Layer 2 of a small transformer language model trained on English Wikipedia (8 layers, counted from 0, width 96).
A neuron adds its activation times its output weights to the MLP's output. To switch it off is to set its activation to zero at one token and run the rest of the model.

Output weights of the MLP neurons that the questions are about. A number n stands for (n - 500) times 0.0016.
n3: 211 482 236 582 568 722 632 572 661 224 305 548 374 290 411 540 410 431 481 360 575 264 534 550 558 440 485 689 355 768 427 633 728 375 424 538 684 579 505 341 684 374 554 451 598 721 556 710 446 502 592 757 255 400 605 389 462 529 424 632 308 611 354 468 356 474 362 479 609 395 612 492 650 490 350 311 372 268 645 603 443 414 628 618 425 470 462 518 554 607 391 556 760 646 575 648
n9: 400 471 583 545 435 694 410 744 592 352 390 433 463 442 412 673 477 629 585 581 533 379 547 352 508 490 376 431 633 604 453 468 292 549 315 366 377 729 239 394 537 542 476 665 419 425 714 489 479 592 505 207 465 397 480 601 370 736 604 416 592 505 415 424 419 350 488 713 580 449 509 569 371 421 514 691 618 503 611 472 686 512 646 303 443 416 595 424 617 682 503 501 468 579 382 512
n18: 556 524 486 586 585 585 456 469 452 562 595 713 512 448 391 643 408 442 503 496 588 474 595 301 205 453 341 571 420 187 482 563 678 412 563 327 325 608 499 448 561 562 423 426 469 519 446 836 236 614 479 540 477 734 484 694 330 396 391 490 630 626 610 512 627 706 605 177 509 689 505 594 642 541 512 422 720 318 343 494 407 733 363 616 491 489 567 622 503 232 235 585 453 441 549 472
n36: 431 645 614 728 649 626 441 429 480 457 428 561 584 458 481 459 522 554 625 607 552 551 460 539 575 478 731 491 242 776 517 472 385 507 592 452 636 524 397 538 353 465 478 529 529 440 569 526 405 361 717 601 515 635 539 410 322 480 404 469 469 345 579 661 288 288 598 411 555 505 563 504 426 494 350 510 443 539 639 507 230 735 341 540 503 465 559 581 370 513 526 408 507 318 351 414
n46: 373 601 473 557 354 525 463 536 486 448 404 538 517 479 518 523 626 409 530 525 624 353 405 441 765 484 558 529 406 399 467 533 600 400 576 324 431 400 374 498 601 512 399 424 548 398 597 585 439 542 645 671 521 356 679 514 550 641 539 475 482 402 365 766 374 330 461 492 601 697 654 536 483 557 484 502 514 583 495 490 408 559 409 527 406 372 492 650 546 483 326 698 485 514 443 355
n50: 419 519 21 614 547 629 549 193 454 402 528 524 467 369 474 319 382 293 608 437 403 496 493 664 315 399 421 449 502 386 773 384 685 455 588 522 612 508 577 589 426 712 495 542 549 202 751 544 552 529 444 455 511 429 829 639 404 381 659 509 262 550 671 474 740 401 457 485 466 668 381 320 225 405 884 713 665 555 563 586 385 306 71 569 320 603 511 794 608 776 595 432 549 590 334 529
n56: 351 440 626 622 468 525 508 469 351 434 437 539 630 316 471 540 687 326 445 495 392 551 726 422 649 701 559 543 674 616 587 376 589 484 559 508 582 304 543 352 449 621 318 457 431 491 401 479 499 661 510 432 501 492 524 549 621 392 564 437 521 514 379 304 520 482 533 493 577 611 625 389 465 722 652 413 406 410 545 464 516 263 308 377 544 436 583 558 445 626 623 441 518 687 356 455
n65: 491 531 495 500 556 604 583 513 487 536 339 650 790 484 534 469 568 571 395 728 250 668 576 451 472 600 399 307 553 467 464 263 342 312 365 444 584 517 606 545 539 611 473 508 518 426 610 253 514 674 552 350 426 608 707 663 564 483 604 439 422 580 492 469 515 492 665 417 283 399 587 364 467 575 402 621 429 207 714 408 487 464 644 422 455 319 576 561 581 419 561 329 631 464 408 613
n86: 487 642 436 356 682 430 557 602 416 575 481 659 364 582 600 162 540 342 273 495 596 350 647 294 653 485 530 607 321 371 294 429 240 736 450 305 677 477 562 500 514 628 555 641 422 494 696 396 478 522 614 567 598 420 396 678 386 585 596 494 810 566 327 292 413 375 667 354 518 729 488 305 515 749 468 441 512 321 462 293 553 417 568 501 488 406 354 588 752 419 454 609 510 752 629 474
n96: 620 486 460 374 595 537 444 181 475 353 467 487 625 343 382 741 617 527 491 453 714 503 462 594 499 485 656 443 787 187 687 809 472 791 455 628 340 427 326 410 528 545 539 437 350 431 433 602 546 739 483 520 431 264 436 551 597 622 469 706 469 394 545 316 502 534 237 610 520 482 645 371 535 318 527 323 551 535 620 432 622 535 568 585 650 577 524 371 363 539 458 437 465 332 495 373
n140: 369 363 621 590 439 491 456 345 621 374 655 578 561 478 555 472 711 517 354 689 412 589 406 520 498 631 598 473 680 586 432 579 442 594 372 446 529 179 480 415 684 657 416 308 547 445 554 385 546 510 715 223 257 479 540 454 675 363 435 663 616 464 520 531 308 365 498 547 680 404 520 411 406 340 705 529 509 568 553 392 581 533 274 501 498 252 595 446 508 610 509 728 488 541 388 718
n143: 558 683 320 445 385 459 423 258 336 566 568 497 676 437 357 450 681 435 629 409 413 458 507 817 576 301 652 533 611 419 563 379 722 531 612 413 359 364 446 394 573 359 248 692 477 403 433 437 549 637 487 383 571 394 461 553 415 444 310 466 571 255 392 536 299 652 403 713 467 916 631 587 670 323 574 632 476 473 668 581 575 481 301 443 522 492 493 653 783 441 375 572 574 527 577 381
n150: 380 429 603 682 385 504 780 475 654 510 459 783 490 642 260 388 619 496 300 757 257 536 487 566 458 495 505 450 451 479 447 546 571 497 522 539 606 546 605 472 483 470 509 485 455 323 361 719 718 557 347 603 508 354 587 513 386 594 403 326 473 578 303 390 434 346 511 403 441 384 655 480 458 371 545 698 393 428 520 557 668 583 391 299 594 437 423 593 714 451 732 366 645 401 565 448
n157: 528 583 467 397 376 360 557 471 537 611 638 542 524 412 232 666 391 272 555 516 559 456 380 716 549 763 368 556 376 381 620 732 875 385 551 556 527 431 240 617 647 514 535 405 283 548 653 570 519 345 587 525 543 337 415 621 549 218 512 525 461 564 630 178 366 494 566 250 514 549 468 428 513 635 576 621 527 449 470 585 403 496 549 409 493 557 484 779 441 465 552 367 464 594 477 488
n169: 521 414 531 693 384 636 332 459 518 393 438 374 642 467 346 566 432 369 456 661 223 549 452 403 542 561 403 490 570 364 484 546 493 331 524 611 481 374 652 627 550 576 581 499 590 576 454 343 380 509 659 405 684 662 490 492 578 663 484 726 532 410 409 517 534 577 482 516 425 479 563 511 255 496 390 460 442 426 479 507 546 505 662 595 313 217 407 453 600 577 647 704 555 348 608 587
n171: 451 471 645 577 516 532 310 573 474 604 397 578 268 487 366 564 580 407 660 605 476 504 422 280 643 435 560 451 669 421 321 442 356 430 664 596 668 391 557 677 633 422 817 478 503 541 351 509 396 232 515 548 485 589 830 480 536 520 343 584 467 597 270 504 471 277 669 403 645 451 809 472 478 624 497 461 452 663 562 367 461 430 513 464 358 445 205 549 220 603 494 565 486 460 514 703

Each question names a token from some text and the token that comes next. It shows the activations a of the neurons there, in the order above. A number n stands for (n - 500) times 0.011.

Then comes g, the gradient of the next token's log-probability with respect to the MLP's output, scaled to length 1. A neuron's effect is roughly proportional to its activation times (output weights . g). A number n stands for (n - 500) times 0.00082.

"r", then "is"
a: 500 497 494 500 485 499 485 496 499 502 487 485 500 488 485 491
g: 227 500 385 455 31 551 457 701 584 631 327 506 506 338 540 409 466 633 569 503 552 342 552 522 535 449 580 464 520 600 457 564 281 366 554 515 541 297 416 569 274 636 343 469 744 520 487 715 489 356 509 562 469 273 682 560 813 523 686 436 698 412 631 474 426 521 458 657 400 517 384 383 436 640 394 612 529 588 699 370 536 395 616 580 458 553 687 467 558 658 396 529 472 527 420 376
Which neuron, switched off, raises the next token's probability most? n46

"o", then " m"
a: 498 488 597 498 531 499 503 496 499 487 493 486 500 486 486 497
g: 358 558 604 520 291 508 467 493 520 582 596 239 585 580 623 442 661 573 509 773 360 653 592 503 258 452 208 337 814 398 559 388 505 758 392 330 288 541 441 467 635 510 466 406 398 384 568 465 442 420 374 678 420 417 523 456 380 531 506 668 542 593 496 404 303 592 444 238 337 805 598 534 617 439 550 359 574 443 421 554 592 537 639 459 640 704 496 463 451 551 709 522 603 369 478 571
Switching off which neuron hurts the next token most? n18

"l", then "i"
a: 559 487 500 499 485 500 494 578 494 485 492 488 492 500 592 500
g: 288 425 459 743 548 627 541 496 621 501 578 416 503 452 489 447 349 331 528 664 689 493 335 636 517 578 549 228 529 444 322 504 642 431 383 608 452 362 522 591 413 648 349 506 359 576 517 565 551 377 481 764 443 573 371 428 795 736 598 463 453 491 546 258 612 574 484 264 638 456 365 473 367 461 657 300 562 535 450 563 549 477 333 701 370 602 462 773 320 478 336 667 384 583 409 713
Which neuron, switched off, raises the next token's probability most? n65

"z", then " con"
a: 500 485 497 495 485 499 494 491 493 502 733 491 485 485 514 498
g: 490 639 611 566 546 442 629 322 622 514 467 437 739 285 333 422 598 628 414 610 505 24 373 454 547 354 322 727 509 512 603 512 527 457 516 305 453 594 540 526 653 574 484 765 571 565 575 736 439 298 537 548 489 667 543 561 490 369 564 378 343 323 478 471 286 423 497 354 550 686 528 610 289 546 605 239 351 494 493 511 580 682 485 562 498 577 759 456 486 359 448 543 508 533 394 572
Switching off which neuron hurts the next token most? n140

"r", then "iv"
a: 500 497 498 495 495 498 489 490 493 486 486 485 500 491 488 500
g: 590 451 330 450 469 519 582 417 221 729 559 475 465 463 397 506 618 325 389 584 591 531 704 523 564 562 602 499 123 285 574 404 404 685 202 685 520 408 620 702 455 648 569 652 628 611 502 536 413 477 505 729 646 337 557 583 375 555 483 404 312 500 540 436 616 565 546 675 497 411 476 413 645 547 347 442 595 459 581 331 422 319 378 550 579 607 356 469 796 336 590 532 349 461 327 602
Switching off which neuron hurts the next token most? n140

" f", then "ra"
a: 499 496 492 499 492 493 576 500 489 506 493 839 493 493 490 493
g: 682 369 626 597 576 458 543 681 361 564 583 615 244 276 333 690 399 645 428 650 625 495 460 567 454 494 359 601 364 571 445 498 318 671 402 416 575 516 602 646 467 365 368 619 479 380 441 609 591 391 328 547 645 601 701 571 445 472 446 537 458 447 427 469 260 630 346 341 659 619 374 619 578 425 434 503 273 486 371 561 661 557 565 569 276 304 534 705 752 362 651 680 372 555 270 501
Switching off which neuron hurts the next token most? n143

"o", then "a"
a: 487 485 500 500 485 491 499 544 492 487 503 491 485 497 570 500
g: 450 404 573 628 494 380 524 546 740 553 441 361 456 600 325 554 673 190 613 481 534 465 829 415 394 640 517 423 454 265 485 520 447 263 648 389 518 505 569 681 636 204 651 649 278 595 440 415 459 628 413 450 433 562 510 492 451 525 489 727 488 506 532 642 501 688 479 838 470 441 419 531 406 497 382 776 553 571 583 378 538 425 417 270 329 401 635 441 639 498 572 401 388 579 356 477
Which neuron, switched off, raises the next token's probability most? n9

"ing", then " that"
a: 490 485 486 491 485 500 509 496 500 512 491 683 485 503 487 541
g: 398 534 156 334 501 362 387 428 333 638 662 380 575 515 550 419 551 617 515 323 601 318 624 504 701 465 579 509 288 703 538 702 371 347 459 609 475 219 515 671 448 361 539 344 547 492 341 674 453 451 679 599 430 441 504 482 678 622 321 450 533 624 533 717 647 460 431 635 537 556 576 563 473 447 543 381 487 550 586 434 431 481 623 422 502 516 421 615 542 390 423 241 658 827 678 281
Switching off which neuron hurts the next token most? n143

"-", then " |"
a: 500 489 499 615 485 500 491 497 499 486 487 489 499 493 494 490
g: 427 441 522 174 500 580 398 600 654 315 554 458 518 410 715 875 584 414 637 422 500 486 468 400 613 458 511 518 617 614 666 447 833 626 531 467 413 344 534 552 484 489 350 559 607 381 367 533 209 469 425 371 696 619 469 463 467 384 484 345 665 394 652 810 456 322 506 411 382 526 477 488 537 313 478 641 494 450 525 434 410 695 433 639 725 415 490 488 471 701 564 540 286 389 393 432
Switching off which neuron hurts the next token most? n36

" to", then "o"
a: 500 489 492 498 488 490 493 500 496 487 498 485 499 796 485 488
g: 429 506 549 496 657 446 443 550 458 486 689 451 743 705 665 341 477 421 543 643 370 387 410 473 648 512 452 581 465 614 411 482 288 711 814 459 365 754 206 647 284 603 433 419 496 508 405 263 473 310 420 593 401 328 624 406 510 510 441 450 498 458 483 569 514 549 540 501 597 561 556 571 699 434 170 184 495 536 512 545 598 556 501 364 472 532 564 531 510 387 496 482 704 675 721 311
Which neuron, switched off, raises the next token's probability most? n157

"n", then " the"
a: 500 486 518 495 487 496 499 496 499 503 493 503 499 486 488 498
g: 419 621 346 590 694 533 473 660 417 582 635 430 506 558 565 275 488 616 449 566 676 332 624 495 292 429 430 415 387 422 538 495 489 487 541 778 404 444 417 331 760 369 438 350 336 461 519 650 377 525 438 473 471 583 654 310 507 634 454 329 367 409 682 438 566 712 382 466 508 792 547 619 532 130 643 591 426 403 654 537 412 487 495 522 833 574 562 552 533 317 295 379 583 462 571 533
Switching off which neuron hurts the next token most? n18

"he", then "re"
a: 489 491 589 500 511 499 492 494 500 485 493 538 498 498 835 490
g: 487 323 480 704 553 426 560 414 172 496 306 392 457 711 565 345 536 336 545 423 401 542 424 345 512 758 667 449 519 423 540 558 378 602 514 573 516 360 468 575 438 587 498 487 691 443 437 137 453 552 756 660 563 550 649 548 685 394 426 710 451 408 414 579 603 404 502 717 461 478 573 828 610 535 464 255 501 598 510 392 500 288 482 372 581 394 236 581 433 596 612 616 462 571 547 430
Switching off which neuron hurts the next token most? n169

"al", then "ly"
a: 495 496 485 493 486 499 492 497 500 486 489 498 486 504 668 500
g: 400 310 580 662 418 524 405 466 488 125 554 571 580 436 504 530 427 522 315 301 435 497 581 613 366 536 489 428 569 494 376 665 496 357 669 445 418 560 512 367 609 421 463 637 390 520 604 617 674 370 456 508 296 406 604 462 418 470 743 509 630 313 666 587 430 668 545 375 382 649 625 623 548 352 577 180 533 259 401 429 474 790 335 708 523 495 576 370 589 584 600 774 564 665 488 521
Which neuron, switched off, raises the next token's probability most? n18

" S", then "m"
a: 489 490 500 488 487 499 611 533 486 485 526 485 492 538 489 494
g: 429 310 603 420 216 571 500 747 536 436 512 426 446 570 636 445 771 555 341 462 621 475 504 260 450 666 505 791 603 407 395 167 415 459 467 439 560 467 429 472 669 409 385 506 605 365 589 449 708 580 683 586 549 331 559 554 627 420 535 442 374 523 558 379 408 323 657 470 535 401 525 490 301 444 518 490 481 318 385 422 673 437 555 500 677 573 721 340 465 355 847 441 643 598 560 578
Switching off which neuron hurts the next token most? n56

"ich", then " st"
a: 536 525 489 500 558 485 498 499 487 525 653 560 496 495 686 498
g: 339 573 437 320 419 682 346 288 469 600 497 490 507 410 588 506 734 454 141 660 712 439 412 356 703 432 385 571 447 602 440 653 422 336 387 616 259 360 391 440 532 781 716 649 540 461 483 685 442 508 601 569 479 373 420 476 501 583 495 462 637 584 402 486 785 600 639 462 547 607 511 530 390 555 515 420 553 477 641 394 287 419 731 574 529 635 222 394 382 599 473 576 433 474 360 597
Switching off which neuron hurts the next token most? n169

" ", then "ed"
a: 492 494 499 487 497 496 485 495 731 494 496 489 490 485 491 486
g: 402 730 673 469 419 533 568 645 568 447 604 458 499 277 331 397 543 445 259 620 289 633 439 619 440 512 421 376 693 451 533 457 551 697 717 520 554 470 355 576 265 546 624 461 355 577 540 519 482 773 399 326 445 467 627 552 457 545 569 619 618 675 757 387 360 626 551 356 527 530 449 294 614 447 364 405 515 660 728 450 415 608 440 528 420 574 581 390 542 658 149 563 447 278 364 391
Which neuron, switched off, raises the next token's probability most? n86

" a", then " g"
a: 498 499 499 494 492 487 563 498 486 488 498 486 590 486 499 491
g: 472 711 307 256 360 640 548 545 361 598 457 436 563 391 576 490 420 530 755 506 622 681 538 408 374 381 640 584 390 294 716 463 627 320 617 432 683 524 518 519 641 533 483 343 532 521 613 432 452 402 506 721 430 446 452 411 606 428 692 488 456 388 360 491 414 420 327 742 579 197 522 338 424 520 771 400 820 482 482 509 360 711 548 597 552 445 392 473 390 422 283 583 566 584 423 645
Which neuron, switched off, raises the next token's probability most? n150

")", then "\n\n"
a: 500 489 496 499 500 500 490 500 486 545 500 498 486 486 486 485
g: 524 499 527 618 748 576 556 516 550 543 380 464 468 386 494 410 601 453 449 311 800 474 416 559 505 633 599 384 544 493 606 351 531 473 514 701 498 513 479 526 303 541 574 560 255 671 706 548 720 632 413 182 256 582 589 485 554 288 590 587 597 517 663 449 319 516 380 344 531 579 523 512 580 443 431 479 301 357 448 322 369 527 537 608 551 554 544 162 469 399 441 589 650 763 625 216
Switching off which neuron hurts the next token most? n96

" |", then " I"
a: 499 491 498 566 485 492 485 499 485 673 495 487 485 490 493 532
g: 677 352 95 387 460 319 330 492 633 383 334 616 408 575 748 624 503 429 746 308 206 522 525 793 647 393 299 503 548 534 632 372 392 474 453 553 648 560 460 612 403 423 380 470 567 579 561 565 267 444 565 612 486 687 440 423 635 530 519 492 358 740 443 492 514 453 634 438 399 531 670 591 485 423 608 499 546 433 536 501 434 655 587 532 453 220 494 498 487 559 456 632 544 458 367 741
Which neuron, switched off, raises the next token's probability most? n96

"ri", then "ag"
a: 491 495 560 497 564 500 488 486 500 488 500 500 488 494 495 491
g: 585 286 387 629 385 495 557 589 313 464 432 571 507 611 692 701 639 521 472 392 409 572 466 599 582 282 598 426 309 560 492 565 394 390 461 546 634 512 600 327 493 336 425 527 427 619 347 516 724 356 516 446 439 453 277 553 304 679 287 584 522 347 161 575 446 748 574 288 468 474 711 512 619 585 726 445 547 570 551 354 323 530 353 519 602 465 616 670 812 563 581 566 465 563 522 362
Switching off which neuron hurts the next token most? n46

"p", then "ic"
a: 499 486 500 500 499 494 499 615 497 492 485 492 508 485 494 500
g: 445 417 344 189 498 713 338 638 436 484 207 550 628 368 650 510 696 467 700 423 365 557 683 545 534 481 347 444 465 414 648 412 485 417 481 433 439 492 474 576 615 331 722 430 399 762 465 683 470 493 388 566 488 262 439 523 456 478 462 636 459 614 599 437 712 704 582 425 407 375 695 203 370 513 542 671 544 425 666 408 386 537 473 626 430 645 594 449 361 667 588 335 505 677 356 558
Switching off which neuron hurts the next token most? n65

"ill", then " f"
a: 734 487 500 498 489 494 496 485 496 491 488 499 490 500 590 500
g: 284 465 573 454 463 700 512 339 535 497 448 354 319 556 765 615 674 628 383 484 575 419 301 450 657 332 437 705 688 666 354 304 563 509 414 409 432 481 504 414 571 593 488 582 589 417 369 396 363 439 581 487 686 319 353 399 612 543 373 507 499 347 417 367 581 475 581 405 754 585 474 304 457 515 325 416 540 522 580 541 447 659 700 825 678 770 429 521 461 696 342 590 472 388 389 623
Switching off which neuron hurts the next token most? n3

"her", then " D"
a: 493 485 487 497 524 494 510 497 500 577 498 487 495 492 696 646
g: 497 347 600 548 545 316 534 432 675 207 441 317 827 519 747 573 573 624 715 370 482 514 602 572 361 505 445 257 524 445 610 286 559 420 252 440 460 433 449 404 680 652 609 701 479 446 467 649 356 643 539 583 413 385 442 368 468 643 523 308 531 412 305 525 396 570 630 265 442 462 506 589 438 424 731 521 512 590 494 609 623 715 564 384 677 512 393 362 292 521 544 590 598 517 376 601
Switching off which neuron hurts the next token most? n96

" ", then "-"
a: 499 492 497 515 495 500 485 499 658 493 497 486 491 485 498 527
g: 548 503 582 465 742 611 456 375 598 370 551 554 462 449 290 587 597 520 327 438 554 358 411 404 486 661 498 531 682 560 410 723 788 660 462 661 431 568 585 296 358 570 538 378 455 683 523 469 348 719 421 415 402 515 376 337 270 417 503 574 524 556 611 617 600 558 330 563 276 432 376 510 554 810 407 503 536 321 608 392 583 542 609 354 523 529 225 462 512 739 291 574 485 719 338 404
Switching off which neuron hurts the next token most? n86

" f", then "in"
a: 498 494 489 497 498 497 594 499 488 495 493 809 494 491 490 490
g: 486 495 444 594 705 476 389 495 362 574 234 368 406 423 483 241 585 576 736 324 567 347 525 382 507 441 691 615 437 273 477 406 404 538 473 397 667 438 516 433 495 546 266 669 425 281 426 709 660 618 664 516 654 541 403 408 442 477 678 750 673 488 591 360 616 530 578 524 640 479 537 245 450 536 728 838 498 384 589 369 527 273 579 490 534 542 450 418 601 367 418 639 463 416 518 556
Switching off which neuron hurts the next token most? n143

"==", then " E"
a: 485 485 487 488 499 499 485 491 529 528 495 493 489 493 487 488
g: 529 333 471 220 434 603 371 426 612 596 491 281 563 326 505 619 447 482 593 574 548 532 768 357 408 500 387 288 516 393 622 504 778 544 316 571 532 348 369 272 704 587 568 378 469 432 451 490 604 402 399 558 547 722 448 411 779 515 458 480 274 479 486 464 424 424 504 481 279 407 404 398 611 517 748 663 533 625 621 445 605 882 564 442 690 654 450 530 403 505 595 364 582 441 528 550
Which neuron, switched off, raises the next token's probability most? n86

" le", then "f"
a: 492 498 498 494 499 498 498 547 497 497 488 499 632 499 530 500
g: 538 966 466 496 327 457 600 469 326 425 580 525 238 263 585 481 473 474 372 503 505 456 446 369 678 394 638 671 513 581 468 578 742 696 370 332 450 611 457 310 496 426 445 474 824 501 352 684 459 544 683 584 614 485 423 570 546 649 590 416 448 628 545 379 476 607 432 348 481 605 302 280 504 351 517 545 394 358 504 423 802 489 583 405 532 410 553 516 396 546 396 646 552 383 610 457
Which neuron, switched off, raises the next token's probability most? n65

",", then " "
a: 498 495 499 495 487 487 485 500 495 485 489 497 488 485 499 734
g: 266 607 672 459 330 531 721 542 702 419 592 436 423 367 611 637 500 660 413 553 478 377 758 654 266 305 616 378 466 635 628 429 595 350 523 537 343 480 401 429 536 539 480 353 340 720 654 572 340 369 423 514 627 508 445 448 552 442 533 373 478 487 573 716 688 375 438 417 253 559 453 582 324 413 783 454 575 492 461 413 461 582 547 444 808 388 618 603 375 321 323 558 477 685 447 576
Which neuron, switched off, raises the next token's probability most? n171

"t", then "ch"
a: 490 489 497 498 485 485 487 495 495 486 499 485 500 485 488 492
g: 653 632 499 256 708 645 590 473 390 379 653 499 429 514 559 540 612 630 556 454 500 694 458 397 552 681 727 353 467 642 528 696 613 516 576 467 542 443 752 426 303 537 427 217 547 596 442 456 430 520 381 479 571 349 519 463 401 679 384 590 504 447 388 596 541 542 673 475 474 157 558 610 285 678 382 519 611 665 487 554 241 616 413 399 469 501 435 278 413 339 373 278 493 616 667 327
Switching off which neuron hurts the next token most? n50

"ly", then " St"
a: 488 816 486 540 489 490 488 485 500 498 490 495 490 495 485 491
g: 380 383 588 824 562 291 568 433 480 351 835 427 450 498 554 339 491 628 499 546 345 559 680 522 445 531 596 383 660 439 563 415 544 321 333 486 666 751 204 374 453 598 531 265 486 689 662 355 759 554 372 318 516 410 403 718 524 340 374 432 318 551 453 457 598 592 359 542 502 388 449 410 515 526 341 555 525 516 766 583 473 474 468 536 576 542 520 641 616 505 481 625 341 609 582 366
Switching off which neuron hurts the next token most? n9

" A", then "u"
a: 498 497 500 487 494 490 485 516 486 485 486 492 538 503 485 499
g: 474 617 612 447 397 430 693 213 536 669 659 451 509 361 443 486 475 508 447 537 520 658 564 589 356 389 706 330 471 689 387 561 545 466 734 525 453 519 640 176 621 493 446 561 241 664 567 329 389 429 467 604 582 183 588 387 417 601 347 680 370 488 380 792 639 464 705 565 455 485 528 332 463 372 482 335 590 513 559 606 416 580 534 448 567 443 418 375 728 513 695 656 422 362 452 431
Switching off which neuron hurts the next token most? n150

"an", then "ce"
a: 500 485 490 521 485 500 497 500 500 485 499 491 498 511 493 486
g: 446 433 648 597 362 464 529 518 469 528 395 455 534 423 264 394 468 538 205 555 673 335 520 557 401 493 404 445 453 630 608 473 536 628 566 490 400 306 712 509 297 407 567 560 604 533 693 592 436 283 534 585 601 411 651 433 515 611 596 504 351 429 599 369 465 625 643 484 542 717 319 315 388 491 605 668 438 605 414 528 839 424 489 301 587 665 574 786 172 339 706 561 477 494 331 484
Switching off which neuron hurts the next token most? n157

"m", then "ers"
a: 497 485 499 488 496 497 500 530 489 486 488 490 497 486 497 500
g: 646 454 370 580 403 414 758 411 476 681 543 621 387 323 400 403 509 736 435 283 523 720 401 599 457 267 447 366 442 515 598 405 671 507 482 582 270 386 673 548 549 578 635 494 594 401 642 422 514 467 292 527 568 522 548 638 405 360 720 636 406 445 754 420 597 566 395 633 593 647 409 386 615 496 182 349 350 604 455 517 527 520 354 588 342 742 709 603 466 422 407 466 284 449 560 536
Switching off which neuron hurts the next token most? n9

" for", then " t"
a: 500 496 497 488 494 485 485 498 493 512 485 503 557 931 500 585
g: 368 399 611 571 372 675 561 494 754 387 378 507 562 528 492 502 653 345 227 674 563 556 363 651 558 318 536 417 519 706 312 476 750 307 510 485 627 491 582 386 607 491 645 557 439 456 354 346 476 718 657 473 682 502 291 583 541 335 488 450 563 347 261 616 315 599 315 452 606 690 715 452 479 525 673 504 442 455 568 343 366 371 328 609 531 532 583 488 491 720 656 506 275 502 417 440
Switching off which neuron hurts the next token most? n150

"ine", then " b"
a: 486 485 586 492 621 500 494 500 500 487 498 623 628 499 493 488
g: 372 499 375 339 407 632 438 493 361 498 449 783 448 499 505 561 438 233 539 590 493 590 515 500 392 594 529 742 258 616 254 316 632 313 383 585 327 474 597 617 698 668 791 624 516 466 418 533 563 504 639 706 425 431 435 531 480 536 586 400 417 281 423 462 698 679 557 555 429 322 525 748 388 737 703 501 468 480 497 424 436 463 413 475 561 559 328 553 635 507 498 590 373 303 282 597
Which neuron, switched off, raises the next token's probability most? n143

" |", then " G"
a: 499 493 499 515 486 486 486 499 498 719 493 487 487 490 492 510
g: 460 302 495 418 410 445 501 593 577 426 271 396 570 724 496 571 390 600 614 592 336 485 379 539 675 374 440 551 646 367 511 320 480 448 481 488 645 311 587 432 434 473 410 603 507 300 574 519 299 397 786 729 707 395 508 423 669 400 390 377 414 514 463 331 619 391 680 403 531 560 673 765 516 226 435 510 596 669 574 672 314 596 378 593 616 495 599 668 386 561 694 467 583 246 431 586
Which neuron, switched off, raises the next token's probability most? n96